Layer 5 of a small transformer language model trained on English Wikipedia (12 layers, counted from 0, width 128).
A neuron's activation on a vector x is GELU(weights . x + bias), where the dot is the dot product.

Input weights of the MLP neurons that the questions are about. A number n stands for (n - 500) times 0.0013.
n10 (bias -0.075): 467,605,371,273,500,517,511,349,467,363,545,488,548,607,409,706,587,428,337,652,257,833,462,597,615,604,546,519,559,369,565,446,301,467,431,571,663,480,546,558,576,426,434,522,482,589,490,293,301,721,663,243,584,583,591,530,218,634,561,519,441,248,660,568,413,562,493,500,549,434,271,435,441,397,407,386,511,538,642,481,548,302,443,313,460,310,610,637,423,539,496,780,425,280,177,635,543,399,346,424,599,500,795,540,467,583,601,481,435,518,500,280,577,490,415,329,399,626,507,492,764,430,477,454,609,515,537,461
n39 (bias -0.122): 447,559,620,557,525,480,475,377,312,260,665,371,360,463,419,892,538,420,448,332,296,589,514,461,701,456,523,298,630,449,368,520,299,511,483,304,328,636,37,565,504,530,636,530,559,496,661,392,608,617,549,216,607,424,577,280,391,650,519,425,615,743,775,500,483,603,309,480,606,768,273,485,522,531,582,521,432,431,530,687,358,605,364,563,368,576,526,513,597,677,569,500,302,651,382,282,621,504,550,412,448,374,425,544,496,471,602,523,445,550,402,557,400,559,566,511,511,425,454,317,492,485,527,516,533,458,759,482
n54 (bias -0.166): 634,234,543,525,551,584,571,363,545,585,593,552,643,233,695,593,234,781,395,377,504,500,452,487,441,488,475,483,692,458,524,466,538,536,802,496,512,439,454,618,732,265,374,451,262,654,508,585,592,545,522,469,640,463,587,407,732,555,496,480,412,367,694,471,603,547,550,475,443,423,365,483,617,414,470,500,598,587,312,566,447,347,446,462,608,530,440,507,339,619,459,576,438,427,570,449,834,487,357,707,560,422,281,728,300,846,615,39,484,391,440,446,436,395,576,236,447,399,692,363,463,347,559,81,694,608,604,523
n327 (bias -0.074): 512,206,511,590,556,563,414,304,780,527,546,579,348,558,629,710,401,280,442,445,542,538,621,673,524,743,412,416,473,660,602,633,377,261,633,460,712,463,444,619,717,488,524,654,262,658,302,492,405,477,672,567,481,500,477,485,339,763,572,257,637,405,496,531,535,398,485,508,408,553,294,298,693,379,492,467,229,362,663,575,477,336,378,516,582,500,244,316,393,625,351,607,544,516,423,488,564,565,388,401,420,555,512,567,287,710,338,572,572,648,722,362,458,475,384,350,619,485,558,553,589,446,432,456,689,532,298,311
n355 (bias -0.154): 465,301,219,694,575,684,567,586,577,405,690,765,445,439,636,536,243,681,716,331,204,436,472,545,307,546,473,644,530,613,436,726,357,530,347,483,571,579,513,613,730,483,648,444,597,487,508,379,433,535,630,228,457,690,373,259,572,496,379,292,607,478,549,394,539,699,598,369,477,596,640,491,426,440,609,475,565,451,474,328,686,173,339,314,315,163,521,765,543,532,456,603,679,757,475,437,834,345,493,522,500,584,550,723,248,572,509,486,297,728,409,137,569,568,536,457,362,733,537,491,591,556,216,625,415,638,312,517
n360 (bias -0.059): 441,507,228,482,540,886,433,535,702,410,621,612,489,493,408,518,489,454,427,388,380,589,465,323,331,577,514,496,421,348,554,413,529,583,426,397,702,325,529,490,646,420,619,573,384,284,705,445,389,594,588,372,627,546,616,465,406,500,572,451,648,500,451,691,497,414,444,380,598,496,300,232,458,638,708,563,601,504,307,613,347,423,460,424,585,381,476,612,503,464,380,631,453,419,537,240,634,518,563,689,586,394,717,544,349,713,591,558,561,410,420,450,441,393,569,538,578,618,513,283,490,500,413,511,436,293,575,533
n433 (bias -0.128): 289,662,700,504,657,424,477,615,238,257,595,700,458,762,441,517,675,593,587,561,402,606,540,330,689,504,376,347,449,728,372,533,344,377,552,674,658,623,418,539,447,357,426,516,640,600,381,456,434,668,650,332,571,314,395,314,678,469,545,520,645,369,631,504,313,570,526,404,521,316,283,643,444,511,521,542,624,378,620,289,397,350,504,458,466,772,224,546,670,196,516,685,511,559,291,669,819,396,478,602,480,431,660,677,351,519,629,558,383,390,433,634,543,518,306,448,295,445,410,580,508,520,695,475,452,569,669,275
n489 (bias -0.023): 455,465,385,405,324,463,417,537,138,444,441,436,528,515,635,442,519,561,645,571,456,467,517,442,435,720,543,133,386,601,649,492,707,615,347,429,443,599,469,644,268,507,457,541,602,437,584,478,454,493,635,363,394,663,354,404,566,569,519,455,599,466,552,356,369,490,426,457,602,547,361,733,608,308,629,642,377,599,248,523,567,273,560,297,322,655,323,510,618,336,526,459,657,575,578,515,570,535,506,683,765,334,760,543,562,547,566,434,594,778,488,283,526,569,620,340,406,182,581,480,679,548,492,531,524,580,463,632

Each question shows a token from some text and the vector x that enters the MLP there. A number n stands for (n - 500) times 0.009.

"46": 561,557,514,566,506,525,530,526,491,521,462,339,517,462,429,448,530,499,539,556,473,504,609,384,446,522,580,506,444,363,619,481,587,408,524,437,486,399,529,337,516,543,614,484,540,470,574,473,575,593,224,527,542,605,526,548,447,598,490,614,480,587,470,579,428,553,456,553,558,500,534,467,599,671,569,517,472,476,604,456,504,401,385,625,413,555,439,478,545,416,444,428,492,498,537,482,455,488,507,525,438,654,465,463,582,436,420,627,607,420,510,552,351,465,591,533,501,474,394,544,560,496,471,476,441,440,560,352
The neuron with the highest activation: n360

" la": 527,515,513,523,415,496,540,438,641,531,402,700,612,471,508,484,452,451,372,461,604,463,487,499,472,642,531,526,535,575,528,498,447,519,541,461,575,525,505,416,651,521,467,625,412,488,506,452,536,416,264,455,472,562,448,611,392,417,545,502,472,449,433,491,540,487,534,588,429,616,427,569,603,465,403,519,488,530,639,583,475,551,439,596,547,475,552,432,497,490,366,454,510,440,474,557,463,660,572,447,402,717,582,519,421,498,355,569,498,629,510,513,449,529,375,515,510,448,497,709,518,482,403,526,454,534,424,370
Which neuron fires most, and how strongly? n327, at about 4.4

" people": 502,408,548,456,366,358,524,355,465,544,420,514,484,483,533,450,364,485,488,536,464,478,629,487,596,513,635,582,599,557,617,516,367,516,486,463,477,542,515,321,438,583,575,460,438,505,494,402,497,415,321,505,506,546,460,506,565,505,556,676,465,512,470,475,488,599,400,551,470,584,475,524,441,538,518,557,468,492,451,594,472,520,434,514,468,504,431,535,558,498,461,429,454,449,495,537,481,476,360,583,558,474,483,537,587,616,297,702,478,502,531,535,462,501,555,492,590,555,536,763,466,470,470,568,500,500,569,487
The neuron with the highest activation: n327

" at": 570,441,461,502,565,432,552,548,610,482,356,592,488,516,415,373,443,593,496,473,448,493,494,484,552,565,605,628,496,472,481,496,441,490,425,469,543,508,525,568,571,483,548,442,594,529,445,439,619,436,320,524,495,475,490,462,514,521,589,473,504,385,485,494,484,478,569,547,510,550,525,505,548,510,518,497,521,399,519,547,530,369,451,572,475,340,437,542,497,530,479,513,559,507,469,415,504,498,468,505,505,612,573,461,538,507,300,568,502,523,450,430,516,488,417,581,520,561,508,835,519,447,412,687,449,562,463,360
The two highest activations, in order: n355, n327

"ed": 570,482,584,580,428,323,566,535,576,407,521,355,439,500,431,425,419,422,513,576,635,520,510,448,508,499,659,442,496,488,502,488,467,511,417,523,531,419,496,496,447,520,611,560,546,451,370,532,471,543,291,530,488,450,567,672,506,527,520,523,388,499,445,512,452,488,492,452,496,472,436,541,542,543,464,605,511,498,540,380,505,506,557,449,372,608,487,610,552,413,543,395,569,421,547,501,405,554,501,523,554,400,537,530,703,483,563,626,460,410,469,493,462,412,452,522,513,565,503,761,605,581,537,522,460,497,516,377
The neuron with the highest activation: n433

"ation": 553,502,651,493,368,353,608,404,591,690,544,391,566,469,463,510,423,561,510,413,549,511,561,421,464,431,462,619,487,431,512,550,555,459,548,478,506,454,441,462,453,465,563,571,449,519,498,576,527,543,296,460,567,604,623,479,718,438,599,452,408,526,504,416,503,525,475,538,436,491,459,486,536,509,463,560,480,477,455,620,372,462,554,488,557,526,524,489,501,429,501,446,456,511,513,445,546,571,321,531,511,550,407,443,652,422,530,499,558,408,450,580,428,402,466,535,518,598,490,708,431,506,607,375,521,560,499,464
Which neuron fires most, and how strongly? n54, at about 2.9

" the": 520,455,442,516,578,462,457,454,499,505,452,359,529,435,488,330,473,543,460,491,502,561,529,560,547,415,517,416,490,486,498,514,419,494,626,465,526,521,623,457,524,515,469,494,462,474,540,454,458,482,307,554,501,468,483,447,539,537,552,507,541,463,549,523,522,437,468,554,449,474,448,516,529,523,444,441,529,523,499,459,546,498,562,493,551,436,485,440,508,507,505,515,445,444,547,474,574,515,503,566,531,480,479,538,601,546,406,562,481,379,469,533,539,555,542,466,490,446,504,907,484,491,429,474,561,552,471,507
Which neuron fires most, and how strongly? n54, at about 0.87

" dis": 577,501,578,484,655,580,565,480,563,582,416,552,513,546,469,503,485,491,506,477,557,432,498,509,528,417,627,621,503,462,460,560,296,546,511,538,589,448,483,493,535,462,531,457,486,599,481,369,592,420,309,584,549,429,399,444,575,421,504,532,467,424,315,465,534,450,484,658,391,631,407,561,489,474,481,496,416,441,505,590,462,570,533,636,444,467,458,313,463,527,436,455,599,451,470,377,486,686,616,535,493,544,488,484,485,540,387,588,466,572,473,487,505,549,388,403,460,578,481,638,541,481,528,656,431,623,505,364
Which neuron fires most, and how strongly? n327, at about 1.9

" De": 627,493,443,524,511,433,594,427,604,433,423,433,497,532,525,527,501,634,476,604,501,394,456,404,498,469,598,521,495,493,481,515,483,545,593,452,543,531,521,544,537,432,496,487,440,509,416,463,618,522,170,547,536,550,456,522,450,380,593,425,472,512,424,463,488,467,491,600,427,580,494,509,468,503,403,487,576,664,479,606,536,518,499,425,456,481,507,503,535,490,419,440,510,496,558,452,586,537,591,456,416,530,450,463,545,524,397,464,537,533,478,495,531,680,569,537,459,352,471,696,426,498,526,566,434,523,506,551
The neuron with the highest activation: n54

"ba": 464,433,634,531,327,395,447,473,554,599,516,437,554,438,508,512,515,541,594,551,483,473,535,444,493,395,563,522,487,408,407,511,444,602,550,500,463,548,559,546,517,561,599,558,509,473,463,465,603,433,249,716,493,495,395,496,443,570,545,425,580,588,417,560,459,518,457,714,461,484,484,526,533,430,584,590,418,507,501,491,512,508,474,520,558,576,479,531,387,481,463,488,515,455,465,758,397,547,511,557,372,724,493,518,499,442,262,678,440,463,424,510,455,564,440,526,545,529,458,611,486,476,397,543,510,522,467,560
The neuron with the highest activation: n327

"th": 614,436,511,412,465,404,545,515,495,541,460,366,407,315,423,538,506,539,461,496,496,443,730,476,404,425,497,669,536,487,524,476,489,492,511,490,549,445,513,545,496,448,674,598,527,362,463,634,446,542,296,608,530,575,475,628,431,484,522,549,350,537,470,471,518,535,533,532,482,387,505,589,437,484,521,338,513,465,455,640,394,461,589,574,522,498,534,474,445,620,554,378,461,582,674,547,537,546,419,500,480,671,493,512,649,505,534,442,447,415,436,636,496,474,460,546,567,520,507,626,538,526,449,442,535,485,458,390
Which neuron fires most, and how strongly? n54, at about 0.2

" be": 441,550,399,487,421,410,426,436,520,532,581,489,559,571,464,443,548,352,473,461,523,470,543,601,414,452,544,455,577,488,513,523,531,508,433,454,444,456,450,494,519,490,698,546,502,467,489,433,559,488,294,468,481,585,460,456,428,490,409,411,535,383,450,501,533,450,482,584,467,577,548,420,430,589,517,573,507,517,480,633,508,430,531,551,491,496,537,485,575,484,483,463,602,544,486,459,501,457,466,500,586,601,491,546,552,476,362,647,589,430,465,493,607,411,537,596,537,498,504,797,518,477,427,691,398,540,426,547
Which neuron fires most, and how strongly? n355, at about 0.69

" in": 485,476,499,518,478,499,588,446,587,472,483,508,507,465,438,427,528,557,479,395,476,477,533,395,602,513,526,546,500,499,513,527,459,502,471,538,579,470,543,540,572,489,474,452,494,511,503,474,520,475,314,561,533,505,459,498,492,471,603,485,524,452,471,548,461,499,532,527,428,528,569,466,485,520,470,494,470,485,531,519,464,430,477,498,467,395,478,522,571,466,473,511,585,564,456,599,445,462,571,422,500,581,475,481,581,501,429,518,509,511,452,486,450,559,492,524,513,465,455,942,488,516,497,544,417,504,448,399
Which neuron fires most, and how strongly? n355, at about 0.7

" Con": 527,552,498,604,495,435,609,504,543,421,475,461,504,530,513,456,541,522,591,581,305,487,514,358,487,403,495,546,538,484,487,542,504,524,494,526,541,570,496,500,555,562,543,468,542,563,375,437,586,447,186,466,476,499,529,505,438,432,476,468,471,437,546,514,482,463,531,635,416,536,385,407,488,428,403,570,496,474,476,661,500,488,471,475,439,495,560,527,515,477,544,432,526,613,548,448,475,446,561,530,389,564,493,457,553,385,420,529,458,517,435,497,604,649,660,552,488,519,487,681,443,554,518,626,353,589,486,464
The two highest activations, in order: n355, n39

" of": 502,437,465,436,482,431,518,462,414,515,543,484,511,524,493,356,513,486,477,475,446,557,425,450,571,467,629,641,491,553,551,544,501,532,499,510,489,491,640,394,465,464,414,519,519,599,454,484,483,517,329,407,500,494,494,568,425,526,537,535,528,504,488,573,455,499,555,542,471,537,499,551,536,448,498,460,480,487,523,467,484,443,457,500,482,512,497,544,510,479,531,460,490,459,454,404,508,448,428,515,499,546,525,547,512,464,496,483,524,476,512,519,445,555,569,506,538,437,563,916,550,479,568,546,401,507,452,444
The two highest activations, in order: n10, n433

" con": 517,554,508,542,483,521,624,439,560,467,424,509,581,568,485,435,482,453,570,442,376,490,527,487,473,533,546,596,602,527,555,537,507,487,465,535,549,544,468,576,607,536,601,470,559,588,460,373,514,460,215,512,479,504,472,497,447,472,547,429,453,425,527,571,492,456,519,596,383,511,448,394,502,426,414,528,413,391,582,642,493,469,488,485,430,478,515,491,561,503,558,420,586,589,486,508,486,586,575,398,449,555,479,499,553,439,374,550,494,574,396,472,560,556,563,508,501,584,466,729,470,513,504,570,335,554,416,412
Which neuron fires most, and how strongly? n355, at about 1.9

"west": 585,483,548,536,447,442,593,544,462,490,386,582,451,501,397,507,546,611,518,507,511,477,577,348,521,398,681,508,528,484,467,546,576,535,531,470,515,470,604,538,555,463,481,526,418,392,411,526,568,539,242,522,525,528,531,463,454,541,485,599,353,470,588,501,469,540,447,607,428,463,366,518,522,507,495,572,542,535,472,586,493,544,558,572,499,491,450,539,556,516,442,345,429,524,636,424,517,557,407,473,394,484,476,482,590,537,529,528,563,463,330,584,487,501,552,447,535,371,466,704,637,499,520,483,443,479,525,328
The neuron with the highest activation: n54

"ction": 510,560,724,508,462,353,584,508,343,665,424,548,542,597,413,436,431,460,490,526,592,519,574,415,458,438,574,529,467,503,507,487,395,468,524,500,413,471,521,525,529,514,419,540,494,528,546,467,484,533,238,574,443,506,574,620,509,463,586,472,490,588,511,505,500,614,441,453,425,619,395,553,390,547,489,540,499,560,512,565,437,583,538,483,496,430,474,531,502,369,530,429,433,462,490,512,434,424,386,541,459,550,405,486,658,420,566,682,534,442,487,631,486,533,480,470,540,545,463,655,494,595,530,366,520,498,528,415
The neuron with the highest activation: n433